Layer 13 of a small transformer language model trained on English Wikipedia (24 layers, counted from 0, width 96). Numbers have three digits each and are written without spaces.
A neuron adds its activation times its output weights to the MLP's output. To switch it off is to set its activation to zero at one token and run the rest of the model.
A neuron's activation on a vector x is SiLU(gate . x) times (in . x), where the dot is the dot product.

Input weights of the MLP neurons that the questions are about. A number n stands for (n - 500) times 0.0012.
n8 gate: 284396641331548523283615571464448627415691738632699629492385575536306575558730477539329367553572403803544466466367538640711617685575634609282443500474484649589593541632867480589317703598483615500512487379484426686316484430588558332492284446777670406504608673408329617669535613331286309434
n12 gate: 469206385597492640464670473407529453496396649464447719340561450696286354456357473195634841591448414222492392238343484353199523574370465358603275601618349602337582745651660512628453496605590569291615491504442663516453520540620647444617496838381715512563521134620453544475358536455483704520
n28 gate: 478508608511585676314619407366480404436419351667600496590577792612299414334660421690496621711585475645500795462330587504496523508270332273395252425419312682310206427344309646549392625521651559709380483528622504500412338422622516375406627342347553419258566716303394586267538558512484409730
n64 gate: 537634645556431433507472489700618587324716515341771576831512525705709464565414400430251473381355728399412588285409263420457582618530507648365608579480394551397356790599551523496330561642688511694523541511500550403373357478301349507450528463550604257406576733190576496473453389553496343370
n78 gate: 496392628402327395554424363413647385540714473241590509557403421599649350338750725358544624512589559340829445358591300468418568667665599525450379551564242562342567553687591609770595341542487531405600775404678479681477386543471322442565542408432230496336472590413443446520561249628842440605
n86 gate: 623398595342635577538525361421669428678380447576415544605554578433592592305836615492297638400658380179441625640684627618378623465434534694306332504613594565462504360642324381572696432253661426440425789386688639197402376542351412596247591659539532580447390699488604665571387447607508526450
n92 gate: 535378520190504563543757699500262291524431384570792644773251567295598470329616439500632565574726691607553713694475443464679511439352592428559664782565387613367547516629492443370441691427500464447492478334549500329515408382576567303257653496674655377202609613605626610334535265443451443441
n127 gate: 539371396402520504319347586630584569468791553469565447296441129448433522550348436341389636423834341500380525462318557790484380416437626307358439630509592603542601338452329597464562509585492653496440418496792546461156193384462415562524298462332581674443336444700587628260458531243488366543
n176 gate: 509619462407457562582468540554326606393272427525679254439563566335548416692670428422492368595599402249457778683372218640394235449757508518611310399427649575360361651746464444560588610554361471111560537500543474659524160533491537637344347700346814578317574390518480587248238401624723537670
n187 gate: 612542395401468555508602702598773477448622485298357317397406731436478500482599300452484669756462584504585606299429603464430398564222730449387610449406536546368386761640504581350408556538399350600604699677329660464323643418395578660471496304790484520323447777584302778472188586367512422445
n191 gate: 677675558559697522578329464424554357508500592407670368575394487328382259510630500479375565585431432624562492328635547393583659511451460524496473338259374500444593488462296403438659372781641436554370483262749453624320447288733779466344253301473635473425450636612475522488607574323446105403
n213 gate: 471658604262572618556510450484711633658668616126689176449247391705483534795592386645691748800509571641640604674639653643403741531469252571613195659328308444491495332469585509536588794610203677544626485648532504390345323448566239386386363276513595382509543635617534338491522609545523651308
n228 gate: 651398800348435329537564524427474447277496349782565528552541137572607624492846669482263431530590617554607415442553791449266609158234618419487461588423572650533469613334654319401655537359406466570500532581608477256525315517478546458147523402444401331522478560750633633461439628234642505804
n233 gate: 397528396392515548393484486725637654389365716481595717774419458363350643586524629385515699388496174391550351656492478553449464370440482416172384639524675670500380558374478303473464656553733406454466335446453740361489413288292359437590315588580380519492653710620609444327544574538323550645
n242 gate: 609617762561638481440678772390519605328370660598572513584322784640511526363452643504701637619756508584508512867427386484440540395419530635643595462546671496368586496512389402555476408662418734496227479574464607508556269534606356587592451620348500441616463336329190394500736549336516344337
n247 gate: 644310610567566504315344599375545605557545613674614391721357648403466477401450726202613586389410154448443556228449496508382768256347562338543496320643431874315427607366411258332470496612342404765378482679351547616714392559534484639529401664484594331508468719640562579431637539455656548567
n8 in: 504516570525340099579393467458822630578492318666542604381405869666522609455580657546384551449369496515578291760552662442620343585228463492488386538512531452357602587426548453817653325475598466399636404597433401454649657538675519576631406601702539472576575625476430746255414500574539462303
n12 in: 492532592612751167555435475566603537381337625348562415449414936489721568283740623223435346411403520451515415568540420714567352492470394468319469421443619476552460457439529508396579352557536572446454587423492429515496485493552597433590536467354179407622513640532224182508588299535782483362
n28 in: 360561563581851553589469336538727387496513604647473453466424458630574291451754650174275433790442314488699358258400556320578540437458388416029491541451697352549438624575576466746356482679535421578429328786491389599456405663452329561530438742357275615556658486447444631247460590382657482434
n64 in: 423661377525316384542479378460337500332472561515633509634466675354563370718471601521394428556403433516340329525315508682369556492155568775434302359530373402550300572357292336292368547378554785547448264365589433551523743458812319705743814576492544371500462615504616554675447542365580526500
n78 in: 372365374378481500589461438681496511414519748385468463625571492249431368520713378616673236474739434504489410562799563507592430656526419745822368631543319266428695432544465384350446293504438624166352492730481513635411566489566511525455394511288451432614574628577570518507411345541522404543
n86 in: 147492544557515560243442605503671514430618580514626581683705520391483486303489404433373584677523377357511531649481672515312163380522559389595567550624602470362443260555497559574341649368266468361602614423448432417364309631420507347641450510347239348545503437569379468251549613588555524589
n92 in: 545203534302611637540407681407648482408716591707335449402362479530564475551402239566436450681617440436500400301701601891417457492338649508372330556512819409644596407481373331592543697520480279641401566531504571320584504574404504504422596438431542655746437611444633663431438441645323574467
n127 in: 324480492570132641504557404579481624546423253467327284457500521420422632613527436492568458446472568463649672564658547398327511576763271564636314519553394343603556739443736304412579422391568496454386709344473567279624395589396474485469645540798196585562447574496558637603368607618730628604
n176 in: 518448675519286382564447364440620679203529568419289528866562606384671680463304469549314563352456426823504368317224543541534743454484484234369538721540376543581404470201575639458332648451618635568438478667276493496313516415740379670551561536550387462807340375513701614538488548592731671464
n187 in: 492459267464405635253408761486775217318739496645589303262441256629603555688488637487578607580504608601508234385394392378590496646383466694459592446588488390481492656586425548412651568651392539504500645658468542613345636266455546481500562296441424696460332288249496681480553492401508795396
n191 in: 350590280286390548380347433503492656580500540625378424666472358425532408435636266447639708768512182641572365725547482380535518406504500520528519400621692234800421485304281611515520407737560385364436337424650563307572709522540412463569556572659435535434678716405632482572456357496603443471
n213 in: 540410645545500282624518492549157326596400409552723482737548591628450419396559461406410604483688500614575404504706590545504562322794559361608584402548442474364270546376717579901573482509487423603769513401395569492342679367868464298306330183624442580551399643582426383284377436400563670311
n228 in: 275500690462405484310491733507516531537355535329393354471273332688450346519390326757268541467396621581512513405504624541648403212200269522758521310290398619548422667541617454508398500456500573531467602529780594565740743544560424476676483476356566367496292708457181436347733536339305424504
n233 in: 373552714308254392500297432697165569308705423467554377457508584496539493390390776574572550558512757515320387480484475542346572370425547508520450759394584382566752763671554716669405586411524492475538471542392557564526699622356270489519415544297523345750537537584608533684302396600531541548
n242 in: 560914552566255488492568511554592324552395386589461345332326324385463380565651429487548552439378664238344605479450545675409425656228588517513747449283492409708756621643595552379455423504471598340500565556731331586531488597345438687655614596396331565345319586458356535604791403384548271282
n247 in: 463409500291631694389415407691450668481427449537219419312520690595582489662488407578599381655423568721477500724615435679401662515617496320656651447626546397533311574691358450454464492768484474197412500412550557575628572745836712552598806522251423632535603525604507548573540500419458392638

Output weights of the MLP neurons that the questions are about. A number n stands for (n - 500) times 0.0012.
n8: 394579379487441405574471366569421553557371285456584353419556320377482598374503581341398548450331568559311527662689639414329495281754426324622741652471700408734674728470456256507399588345323615340463543685463517640409577551433467448607509494356418483560372391456600597417246447775534610447
n12: 390558480329444625413283625454462290468516659490552727526423324496492427444259475510553578457497613620620466453530431627242425638478648278490369493495619627599405553549412411510510605747571735481520662579674572330357632764538249446353358587581829536387479413482375285553414471459490278494
n28: 662561709611522506314336291561385528403418563629682523638471708561450323312391604550715464723471493277518379601782412555383592638412431505556436391475375328643516510428675529579579863354373463431424506410667379386596728418646625238618636393301291330275781618407620476409497430623545471451
n64: 562599298707591622692507250509638538439319614587271356540517474294532645464580514515636558662719342658387586530250638592497540306645450511494610378297399524521540551391396277457616627459292689421483537459441364558599473358696644310649442652485454667444513376431355655475472224665513731283
n78: 448401506556384507738455430483768596579560488628339438579540584540668638227651665635562742601553572533607366461506412329733469541522400315474711341388552600623241535427647602697629688356430559661503534549548503456583412402331621387415558452323517497320578493448415308680620401644508436586
n86: 779572334431448354483582777505602511639484371543509492592524418414603418431632319594614501506389391373586388306566510440480505295328420743447611566504459519465366439423534628455467295369612500323638575470558546427454357718258496484516682694546488814400458496409408371605559546189406380390
n92: 551612489565391381443362324606324424410367792575428722412598324580369512262602598488586421377491482490477428602218651378564593706475589575427594383403442490700528562672650427625478661585481752523399660479516309401305559573515510576434562576255525720505482634681415480328611704457567448639
n127: 288259610410396467536484769525747246433469327365616491462500469476425666597578549431337451461461253544549556511474322640650415441586351305307404554449600459226671471603519407524569412289613574488483570560441606718441492675274406534568279532482576447441634582662386441437578628395556335648
n176: 602508548499613758553342470482437690653156548673706360458369510436468478578581536580423535592262548427429515709596423608496488594640547315233611542459668381235596401397655676421531457448337477566560413367538386314819609284641488445428482546427353315464763265586495707446238511561475626695
n187: 395274542702471633570414612454600432522520684559370281452502305626593433595689443466384445620693408466405393288488273550234531683571303650316605512736482396572408632519528587554604546461419450411323566489323373674697642614709567415552693217305280601477573388428478504522324498569299620335
n191: 803565581475561612650371588352377674422592474314371472560673405332500622680657515527677558545416566299698335397290507570582662576459339364532429466363432600439610603446440580339432401484412516547623797410556586624436520705427648516297616694522541612550628599243834527373502648313513501429
n213: 375397816431539605654745434545517489555646435565670435345661456597300407640587465411649529507505331390455517433525681629515642568344396351269363512555404468484234555465697422536032712431518379624739580727604320739423320598509443402512403229407530538598658625759508349368342418340331529336
n228: 568373580465544399588485433593657911723457446333316400658629458440534289345576403438447418730312318633559420293377201531575610338548409666613508513342456323551437544622612517306540350485663629397379737543359742428469211327430588405525472569377424544329483306620320508439516347440530488534
n233: 837499469672600444410633573462534276589384523604459426461693590508307458541445514401655404632502301748688564398342610399679542472562467517466392542384279620393663617575750499391273680320516494423334387549531650618497647588625588601608398479556534720182379616580551486476596473495529443614
n242: 557469592526400543708487463641536520581549304546543448512446559155460699551408608373268572524545479396664361544535336243546571539500663431442598779337391499400434428365477335465282424609322624735417488408522544594356344376248627328474541507712183323431531693468633403465459496233727340444
n247: 392526598446276469382331604343529607448390436629677421607338523625526524548638523792478489685620476331508484620735543768610330429590510446547616458348591274721405501408512719535443627483463442392497444493595695634303294584314579589377240414284449365281255501244332541465344532441508405548

Each question names a token from some text and the token that comes next. It shows the vector x that enters the MLP there. A number n stands for (n - 500) times 0.0086.

Then comes g, the gradient of the next token's log-probability with respect to the MLP's output, scaled to length 1. A neuron's effect is roughly proportional to its activation times (output weights . g). A number n stands for (n - 500) times 0.00082.

" G", then "il"
x: 391490339671394474372596275233549539481446544462476555664652711512634583592496502592479384423463567468229470278538166325519256589494556425477491762651579495529392475532337580414531396397595337561400460510383816600434626498442677594547534425491523637523449621596575476612461716517380496493
g: 443674642541428482411504452436593683528562557572649541451471598891681358511505505739493424539462375543550342730488267434374462424565331426546425469572294553702253647394530739328247304409464655400441445365638661657461588546593387336475549494687586390458267566659346304484356474575424412555
Which neuron, switched off, raises the next token's probability most? n64

"ph", then "ib"
x: 656596688601575654362614657413377353477577481531297533520476635452644361523577630588422367247585427416738555490300320395324179315431604406517613627583450556411493403602574503573508385450506319540639534574493408534563534530578577470544506662463786208432448433654494409450510421365279506505
g: 622591491385320448642476616544503710593491637322304535599382538527304454340594265312641480560575607377697364245587614557382388311381487517664507419461421591407678397562562425654554402705545361346372623375496540468351277699434371868435419447243637411486608480674504365415537321471502487439
Which two neurons, each switched off alone, lower its probability most, in order? n176, n228

"il", then "í"
x: 383588461402680499527489509509332513531500538334546385593391662548529646581512701522501501611464572444528580711417412448637368686459622659464339553471443433592749491393504441633660629559551241625453304591613285401460546510529355383451345159601499576419557343497494327389754237591431571360
g: 628561599581497505488754533388466415332567523569411580431627655573469390549498556392648656625455471424452521482483289648351637448632672639690398664484599512242233369415692572356656341420626639437447522257442367710531451675455410495392455339533364684622350441761487494647682514741288685393
Switching off which neuron hurts the next token most? n213

"l", then "ig"
x: 366432463648393520522360490372375318659484369531553535499215767631787499565405570561500504740631415537475511518491276664631415474435689556525594476537464585535668433605330569489560522396311441432690398487462494509463525313506609335501667615419651506496635547570680446644826399359331432490
g: 554341540409556726421412591522583118538489572557581360568302543697415329649473436650412567443594467414415342517551547563365520526456466586459389748379477529355699600305324639368491389281423365620560815337632637519758254424469532494503316553248363389358538485543541430365288473436508611505
Which neuron, switched off, raises the next token's probability most? n92

" |", then " "
x: 360476553482603532314560539413546381606448492703310433470469617524550517834407629372866291415370519411444459532480459594517395524644526417394446504601658513616494533429517426283489629464577549460529555608259553512827858496413503541523666285630366490563485600460526632532422612442523395370
g: 420335482465730641222304559376707589418607334466379548569787571591489500507393461249553349387451592552286658572405410685571786385460508569585659808453496597586422429647475335592489311385543432543398402481418535407618682447436624551576697441575439548682457180441548496541459664702511466393
Which neuron, switched off, raises the next token's probability most? n247

"),", then " R"
x: 271460578518434619420456490481420382425520619755515590503434488827495563762553841339385425441327441417477277529470621255338447312614567495443454514409627413748565521522597364564491562430513795429648481454353555604601590275552435541576523404461471514500636542312415515654486494555424480419
g: 630416543633501676612448515513454405525424332458615576191896506253540675428539595546608472783525543424435452422645513515828388710508365645373457586709759442343590539249531316558470515556354501478388683576644423664482393575445461465629427555461550491560586670480659339647530608620637411569
Which two neurons, each switched off alone, lower its probability most, in order? n8, n233

" which", then " he"
x: 467505687715407530578589731462221338466552628421508519712430438474587373609363704352489523373314362624496405520395562534488500513534590715396503414385547598599608534476514417649518419510529706622495523595288513768517560437585759639376432632151397626376304479404545443613427459507509556463
g: 466374462592582330388751436462527348515548554357585555417429482714622552629458526488469583459386616850727462592406563718402498449433464548532493495558415669420500643508533484472663527677694698516783459646290703485654963578459469427444551391388247733468570544468575397450431715385473483497
Switching off which neuron hurts the next token most? n247

" most", then " cl"
x: 651442698535424616568454499339441469390615569502443392569263603517620544619294432554245348402247538459421461406450388591697322418495403370475427369609545379623505568475684463581475588547738486348515446454310420679325575475475557734516532544419768412595430403469564157396545588650581563476
g: 391462418473607571517726651552470504475603591676450802411516431601474639401627589326474689454547454555521608517370486566507496432696359578715414371455408816540268628702540330423396488436265617556457510451255420509685287411623654631536357523542428411295437536778625328800592484525615648484
Switching off which neuron hurts the next token most? n64

"in", then "oc"
x: 485448522612661518513373032544550508480360207538497507534559538414549470602450803500400562596393427490604633427511584413454459512276660765445396550380319456454436442594577535381575379480556312659524629500438324557404665603567439346567504459351228552474359610538480656380584454643379497548
g: 479442621502523309527488565331375306360378529785616291377476483447577480475513500538444604505555337442476695290415385309635612342466537423428459677452342542274626302462455538465575817671219418522501379311517491550337494392610391325387329805503483551576463289650465601573634521537200453431
Which neuron, switched off, raises the next token's probability most? n28

"ation", then "."
x: 399537376572320617587585252580299356362532520404456378442392492473567396751539369592509331444590774267398621675569394747407485381477484518444501522369679467515848508634529405549311415507485437558571420443545260485567615638657634490417561415497490555547469424475479597558617215648427585503
g: 607655461621581454454439359631414500409441962573494452312445586325645363494376553544420732561519415703537537663494478477510502195504463322456731493608393681399355644551371425724449559360693387440566507549465474499575558659483689611617596624294591666233296500665495499644440389432556446342
Switching off which neuron hurts the next token most? n176

"2", then "6"
x: 361423490428515491555252429768528175657654537501528544598579368505597486683415354505564559474481578603524532513362486552497322474634537534570473710509359576702478366412493559520592664642594478593618520349363675528541325524580534456520312284767469585529392421639620238846443556525485468482
g: 550677628539629449712557323521509509620439552587460688680517402656479405368522610463611348443023563400468494583285590566725605396615579567487586484553661336258375476417393429562413468619576327537532404657433398821455751640587521548380232468434391347451559495341445583402384413698564431529
Switching off which neuron hurts the next token most? n213

"iv", then "ation"
x: 580593238615357674338492470451395321515562500432608598678379594603618436379462392520589584546518478398259552388600545538587355446545417684686412529638302483662461636531511367551326226651609571511344522520405265557304580440485571331424533455535777424557543516510588421530677520498200393401
g: 706432361623479441536374422456643503531661547469247530272229337540556565571429388711234422615798694660479413657577278515333379361559350746433438430525445570303558341579357488628498434539486411582575660347484586454302453477573579500522521492534723492757392339668401533603659644633492508374
Which neuron, switched off, raises the next token's probability most? n191

" P", then "T"
x: 479466501859567554436416286526394287349393519492448418391514526535401538562444516584493630528490503335458369484440104460608400490366586537367582488647374405582571554683562679397417627455439614421513331431358836586392510550455606434501652162505456679505689438538483570623467572430344512515
g: 554340393409620357627453466282503600349566542329552473521449422312355394277395453352677385456456470375378519340436316543378568869552501422510471454563503687426474558434321253573586448522576590488409358394375666416459535375839735398711684498464389430425417633635545496299651525630265292507
Switching off which neuron hurts the next token most? n187

"3", then "0"
x: 380338380402563629532317301830456411588654424504562491531621367685650404626547504639612570532528582617541515397549386742595525452600424551563513654538470424493441609490605627475650625575520690579383501170490507615475386312611615498458303354612350654614457519634529188627495638439379441479
g: 372532527405463451510405401460380382614447354476569399370523333730434798424712490372529606622514383678557637622394583599669543323369365407448414336323393725676606489489370474408448803397459446637430566494557567486587427595310445404887379597678641455703275439606484548534493541408655754487
Switching off which neuron hurts the next token most? n213

" Te", then "x"
x: 404533583825466572497402359419450358494479474398414415525413442726508626459511454596523627520365409404469440434357351544495283335368595423495515623655590526723355691213374537521595545362523499567303425252365670486237411566546541578493647311513434560373575667472317364478654381652518380516
g: 544396475434687263365276590478481615307299614500502354445292584331652441383484389436663469651531593531786565418500515497353448662519527610844624552458402566636472617491549596531673415415562550658608556264701541268632590428701467503336547241407408496272533322463534332576462597554362519698
Which neuron, switched off, raises the next token's probability most? n28

" n", then "est"
x: 595362492772495592546348647306527569509543675577464710421331574577646418569513754565498409435611312714380314500674321459591212420553548432454519425483529462514469218510432497438486423347495450328468339584353548498502706629503617429447292285419505523627403288610621567504499550548374484360
g: 303462671718525496470625325392567493388443534460438446488465523319399264421432680452656417616679231631395605240574286513398672689557423521464543484610460647457427432552598433524686544608330448482370624718497538674447603523539334569482316321323558517453526910546822563494563450556382360601
Which neuron, switched off, raises the next token's probability most? n127

"u", then "ille"
x: 454441416662600477473438540400660328540537430428376503556426490544712381572412416418339573536387473517688479266463534703425411597513306533498402535640552632592479511558539588526592462396586737466472421324261570459704535460758410257474581500643614386255457504386670333652812496684450334452
g: 766590542267637527376498500464423353579461433631413437300731335557570313481663477558477400638553324298538527652275273509545701467450496481531308487419586363653559506340411381561475219711457313353569379454471515296412572537619467765545469243359415404489370716582465301406680598587520474444
Which neuron, switched off, raises the next token's probability most? n64

"ung", then "f"
x: 631418471631457337499428235571731474318526171512415442495258578442610601544519555514437382403509397530437480471492635533615515467486581615511317491486517526569437575357643777509598560571375433585560508551520276389631729453605830372615733533456627578649412651606623508378493349581387654566
g: 444606582343377577437659504501601522280552702535504414592360490507409508521613482575616751434425214495598776447772506352377535482518496511411512340680575619456420266308312440557398303370491457599376652381316487626604402536742410221481388569509394504272699670439595533604478676526704506679
Switching off which neuron hurts the next token most? n8

" Sw", then "if"
x: 520620413550455618506453389565450614704473580371592490310462435427587458511517661267489345580577480391420488491360292659649546446562538503243458475694583601658426530491642399323372673362537517563364396448228665372428725559490334560448509289548697554573425591657587189586439451501269545501
g: 521682645364363389371556524626655712317203601617600248594476526294346555361623418782627580593523382528532493248439575554539376568480473426629404246345406595282635433503417447416405663452603616542323462426695625370433695353419277385434461538430493766622496547691463489492607424517408494367
Switching off which neuron hurts the next token most? n233

"b", then "urn"
x: 313690483646441550463336592372415519647380536544344526637592473605707346462367697486512401581458553347690472579547319469638410445578562441574666597661416570469579648634548465467502370358701585601545744309503432527477431745231480224479403409341607534414484396414756416514560473480423682537
g: 698637270510655444551453601582325559624196292390446383415441382597597391535539422632582636767449408373389482340668362413391464573295663471182342618562451465649667477453351689501331515282533518374332594541818472533612513472449451737559425538412406370632537603546487548676392408565549548358
Which two neurons, each switched off alone, lower its probability most, in order? n78, n64

"ur", then "ton"
x: 763557554546661673153353548544433391562476381461599482578437549470727558167460661491469531646411508514443632486568595395390176316594635442571393707584602529498492685470362424550481599673485525605631521453504583448424646399654413674562461614470543574456364566403462259564642422404410578617
g: 608367405551295774555462613573245543473461388667659274758628588328528348471362438412625483537387660607602295575261531481525632602540566610321611438270230483540602453362420581554553540603217308626656393832447389532486531495442386493607609476348383492509362575528560352555524599571329563541
Switching off which neuron hurts the next token most? n127

"iss", then "ued"
x: 477645272519365572365541535560524301624360361488539475304454608515435396683336563405218450318639703735320434478459533547642687504486558675411361592494425672439575586617671526555563378435600634498345375742464460535543668604601382272433576392443587596553512394598682376413549409465434544324
g: 344305420336434366339429491864386564642423393523410632409461413489436589514506507537620587553454471475678190607417549438567483383454695878698656559688341664540371412428464394533477272495486675678473511415638604599573476666606513507559336727416306524376407537258451520483591535759581574519
Switching off which neuron hurts the next token most? n86

" O", then "'"
x: 387428542508470560454312356382509461415285525394487311530480400574560339414427551604760627632454630587497352497573213445380245464499650498450576409673483535674507721388491481435407541424487611504706346305584771488576653569605489266596634248497529734664460513527530438573573563503481471668
g: 541550324369663527526529512577541504475417576563599297411389280487386435534493502394569371696507580629587420450625639649287374463565419745296341429607573387280525458388621510528434500681483715575667417444906404470603344723381557463551277678759516411449775668525391458435296603407480410457
Switching off which neuron hurts the next token most? n78

"ow", then "ing"
x: 728471484604601655364523560615439349525514489292332529480557503361749545575363643414500350389643531473578570396548515552497632369502339554453297494611808659445498656377602654487462532483572568499601483542434339436384623499329451424740515391381719581538345492823643555456651349357307480549
g: 309642591573303569540682441484397598561430397597341492186614708358563328539511400424343246397583539394539368462317566758559412564574749329347438510393546329553356359671537612659555620367421553461511425722635429754626677555320600337677576419499405530471512569643576392511435539447655284614
Which neuron, switched off, raises the next token's probability most? n127

"4", then " |"
x: 440343335457529670553418288837449489605565434534541508546654416591667396624451509637552533535464665644605532351547341756576450536666504540521495647493425470466475622517627616450588506529542636519347490154520404647469354319593622529439309383626241700594403506597583213568433556452424444456
g: 616533387448299430549622590666360544275377408495594331631497509389544304581355429462318469550479546405246540477813566502346801421540607479448460716691631435419352578521705390316390369403526564481457358532472630538153435525498559409213611604451374634441611760657300511592415556453530433499
Switching off which neuron hurts the next token most? n213

"i", then "que"
x: 333387268525605543678366371456650311397538366478335644542314528540627430552478408655570480497572341385448447428443728364390327425436515718576431396574436526445342503452675529554421520528686548609582508300331431423519626448493366487535595561443524358319336652365633535316707582715194508498
g: 369475233521499536395477638374514253669490375579479410236337525516591516432565230622480470670501441293480695518434385453593600408572494529719501452586222375314383178312464687543462294500349500464746449648571641560372575552674175632468498503497592512584383646443535507551530469679628402440
Switching off which neuron hurts the next token most? n86

" b", then "ur"
x: 465695629704519420565511436267303367449461490651403616426403601512702577530476840588357382541414559312499414496742387531622283558566536497556583705647593545672393470396554669305447296501558376556294587493560691543431408620467581511491478394440658572472519554524537372570650308382314614480
g: 660669529521564561717472546647490760457557606454535458554522306638485391440421502712151684416656504273409413276594655412230405299490689423516574616263554515342492479315712573545326674557266517518521424287582586645448460546433292571312479440491462601428474407373654569521292480467413540423
Switching off which neuron hurts the next token most? n242

"u", then "ven"
x: 533641349633598559449491359416547304537517288274468498477433492615608532497395620480431518565429258725480503487501655621480604560548628616506414674636385578671535574493443543652550384452626561258498486303386519689426471563797371603536553344452719514356522725270611399303737522382481459470
g: 469697281541554194554414407586382582422452583369312632705408555603583662400247606568453618373501473549340492448457312370605486446658462536515337436538532670642417361257636650699610592409523536621474548291438526362513418464386431510671431515663232577457431853531478650616660733614521423656
Which neuron, switched off, raises the next token's probability most? n213

"aking", then " it"
x: 656571647569408497668528559531411412458398371537362417427479390670660621601317422569293489477484453397579494568374725541527371546480689361409399584339591229813295594451660523427732464277465470622461350430538350575570588473475615314623475517473418362578254568551530533681369435545480320398
g: 716648425477387598589636333531402428684401537503581213685412600511420500435563593424560492385382542413481292223571364626416548310477453548801604261436374394510440657493708505318519469512769712588514559667510613571604624463491364366548525709298389523373614477515375415642712364363627662352
Switching off which neuron hurts the next token most? n228

"qu", then "ire"
x: 569569650561597679492524457582316477533457369353355505565525599669533363558239538333482478489522350633415401472699508759798528604629597760496176602639453501582532499468486488482514474648608550347447603594537563538580463687564425580413506382378715589421340354455615389603595448485192498401
g: 584253516473659547254740506516457552132403502537597553476510641500377468373482476607431532401434316538575440407530622346610650422578501381361347396361750523559605449630537470233356337454414492278645545407446430469228647396623484449071564391345656480560340526391466390373380409594550550531
Switching off which neuron hurts the next token most? n242

"pp", then "let"
x: 376750454707439492433494748387421381521354566376728306492664356397569499455556598375471373263520558554602480487306331542673417573385485577603667754536510409576452425512388696550388613526586619565358398504443289538431670501366341577494591358336575552674333365407313395556470552417352444501
g: 665534608276462273646400327518549549542459598543372423659563578772706652474588418541307608531574616357497389431427668365656741429624571471625280475611440599601656489395388662502635591249424560518596362312522503494480431354306497511547572354175612503409769385479519568535415337673673312560
Which neuron, switched off, raises the next token's probability most? n242

"ual", then "a"
x: 567449495379410393561550295427380542520475602553573361626641494417425560445415485474515425561511420606492377612602499584761532497402547239672365505695280540625734441446435376561569688314612235451399651495310353360574603549509685402675520300684643293614299432497638506561511403680485471445
g: 703584373659433444489440641447217511671850458496489597487609467482593680377263558435388426571537456529487608537454439506597504528224634347590397254248498326414586469742461669535504424586341724509330439528410522501417537429589353378273373514519663527313397450589767527448488806378431510422
Switching off which neuron hurts the next token most? n92

"y", then "an"
x: 531603331383311693440660485554456584537472310426645449568479433609683639351413724363655592412503386374347482488459476676702591616578766391492494548622485438453523690640580672444581617358421374427481420374549324560405574513624391411623554304413366647440352472478361269749589623403537381549
g: 546514303371803582437382512511378498412632389615348321274345308605608511338524507661246411336351337367446576362407603572730671516335590609378386580558517497350649580637575366593404680547362526593493383595359519459488611716422487649475337507717587406359626457442312557741365505357414410329
Switching off which neuron hurts the next token most? n78

"1", then "1"
x: 369490512333528518546212418541466359727627569494513589584618280513666304693293516651558403405475594598585565591348398595569452483553631522568505657622336549593469343386571521464611729650626627611490440303437586572547368473492464451603239470725445607463587349611526258754440661536473490497
g: 441559313531558423532668476415454603322481429897519603363654558568526333484461612749645690498411630468447517524395605551562351750302652339376403362571513513502413400417375519768457471379608397677490377554395727390402508565676634608455382552468334637475519364500615528071492669389458595462
Switching off which neuron hurts the next token most? n8

" T", then "om"
x: 524518663658660571393380071442496613495504433433368432430482548503521575499358620678519468461506286548450249423445229336421186594395445493273503536547473604496387515534634538374516542412563468607535466421435852610576580443373579472404779418508452595652555567582541474598434589545466656504
g: 634644660552426384458359374476619433301506636586632458336505500543552631380549424865762426552592390476669736553459519509659371645645393676458425644393355607409573330541372659515502423418407438431693474899329623513476546503882446452388542636482442509505431594421729580677495448532503450572
Switching off which neuron hurts the next token most? n233

" l", then "ung"
x: 496623517572559327628435323379431547533335481629331535549324415378781407542457586441465413495490502553515297518599224778473288383576560555251433311390445490628327475405542603459356412518436469598362274466243609442478464362359590402460437411612580757494639537513467529571702428456327499439
g: 579565585681566622490644426576319437361577539460496489569673714439586529560291631430311623400439599303388286473584442410567603380598564597165662748563517319469459398392457521420482669521358303519348313389633489568523301511424550640309775655401413231449649484246430443446421719498528475609
Switching off which neuron hurts the next token most? n233

"al", then " M"
x: 527408504547460609623755380540379346700445522574320651546443616428630556644573498588457458564690575450451623583634526553511467377507377530587529388583382465590726558443524381451541567552556707505490487302462321603825630553446691497283604374589655479559403588393680684673572341793403661394
g: 349331448371416865481381332544742505651468527498585784490140494624460585591580523403640520378517413395634473686566409629389204475551442435401493582296733627663487524354658561484485323313610593386407569595449565447477545469545466635590387267601564625468536609477675414758507320466483605460
Switching off which neuron hurts the next token most? n86

"i", then "ar"
x: 310513351431554529709348349539650268399483280452400613506348457536679308515482566566447653471374382522303608444607568473465318515388375633636436459398446543478248416482619612454643795411639621568563564398321455419423587442557606377450720444489434373427440694443614390365630472611277375568
g: 639637605448450395482448506453424499487505447327445451459535440438307615479509590650394463494774300515451693540232593397617556469616478597576702466459193583466520215512461604374578471574645237698500499649446612327253677415590472743225509403539716678580433229491695315580577495537478492571
Switching off which neuron hurts the next token most? n28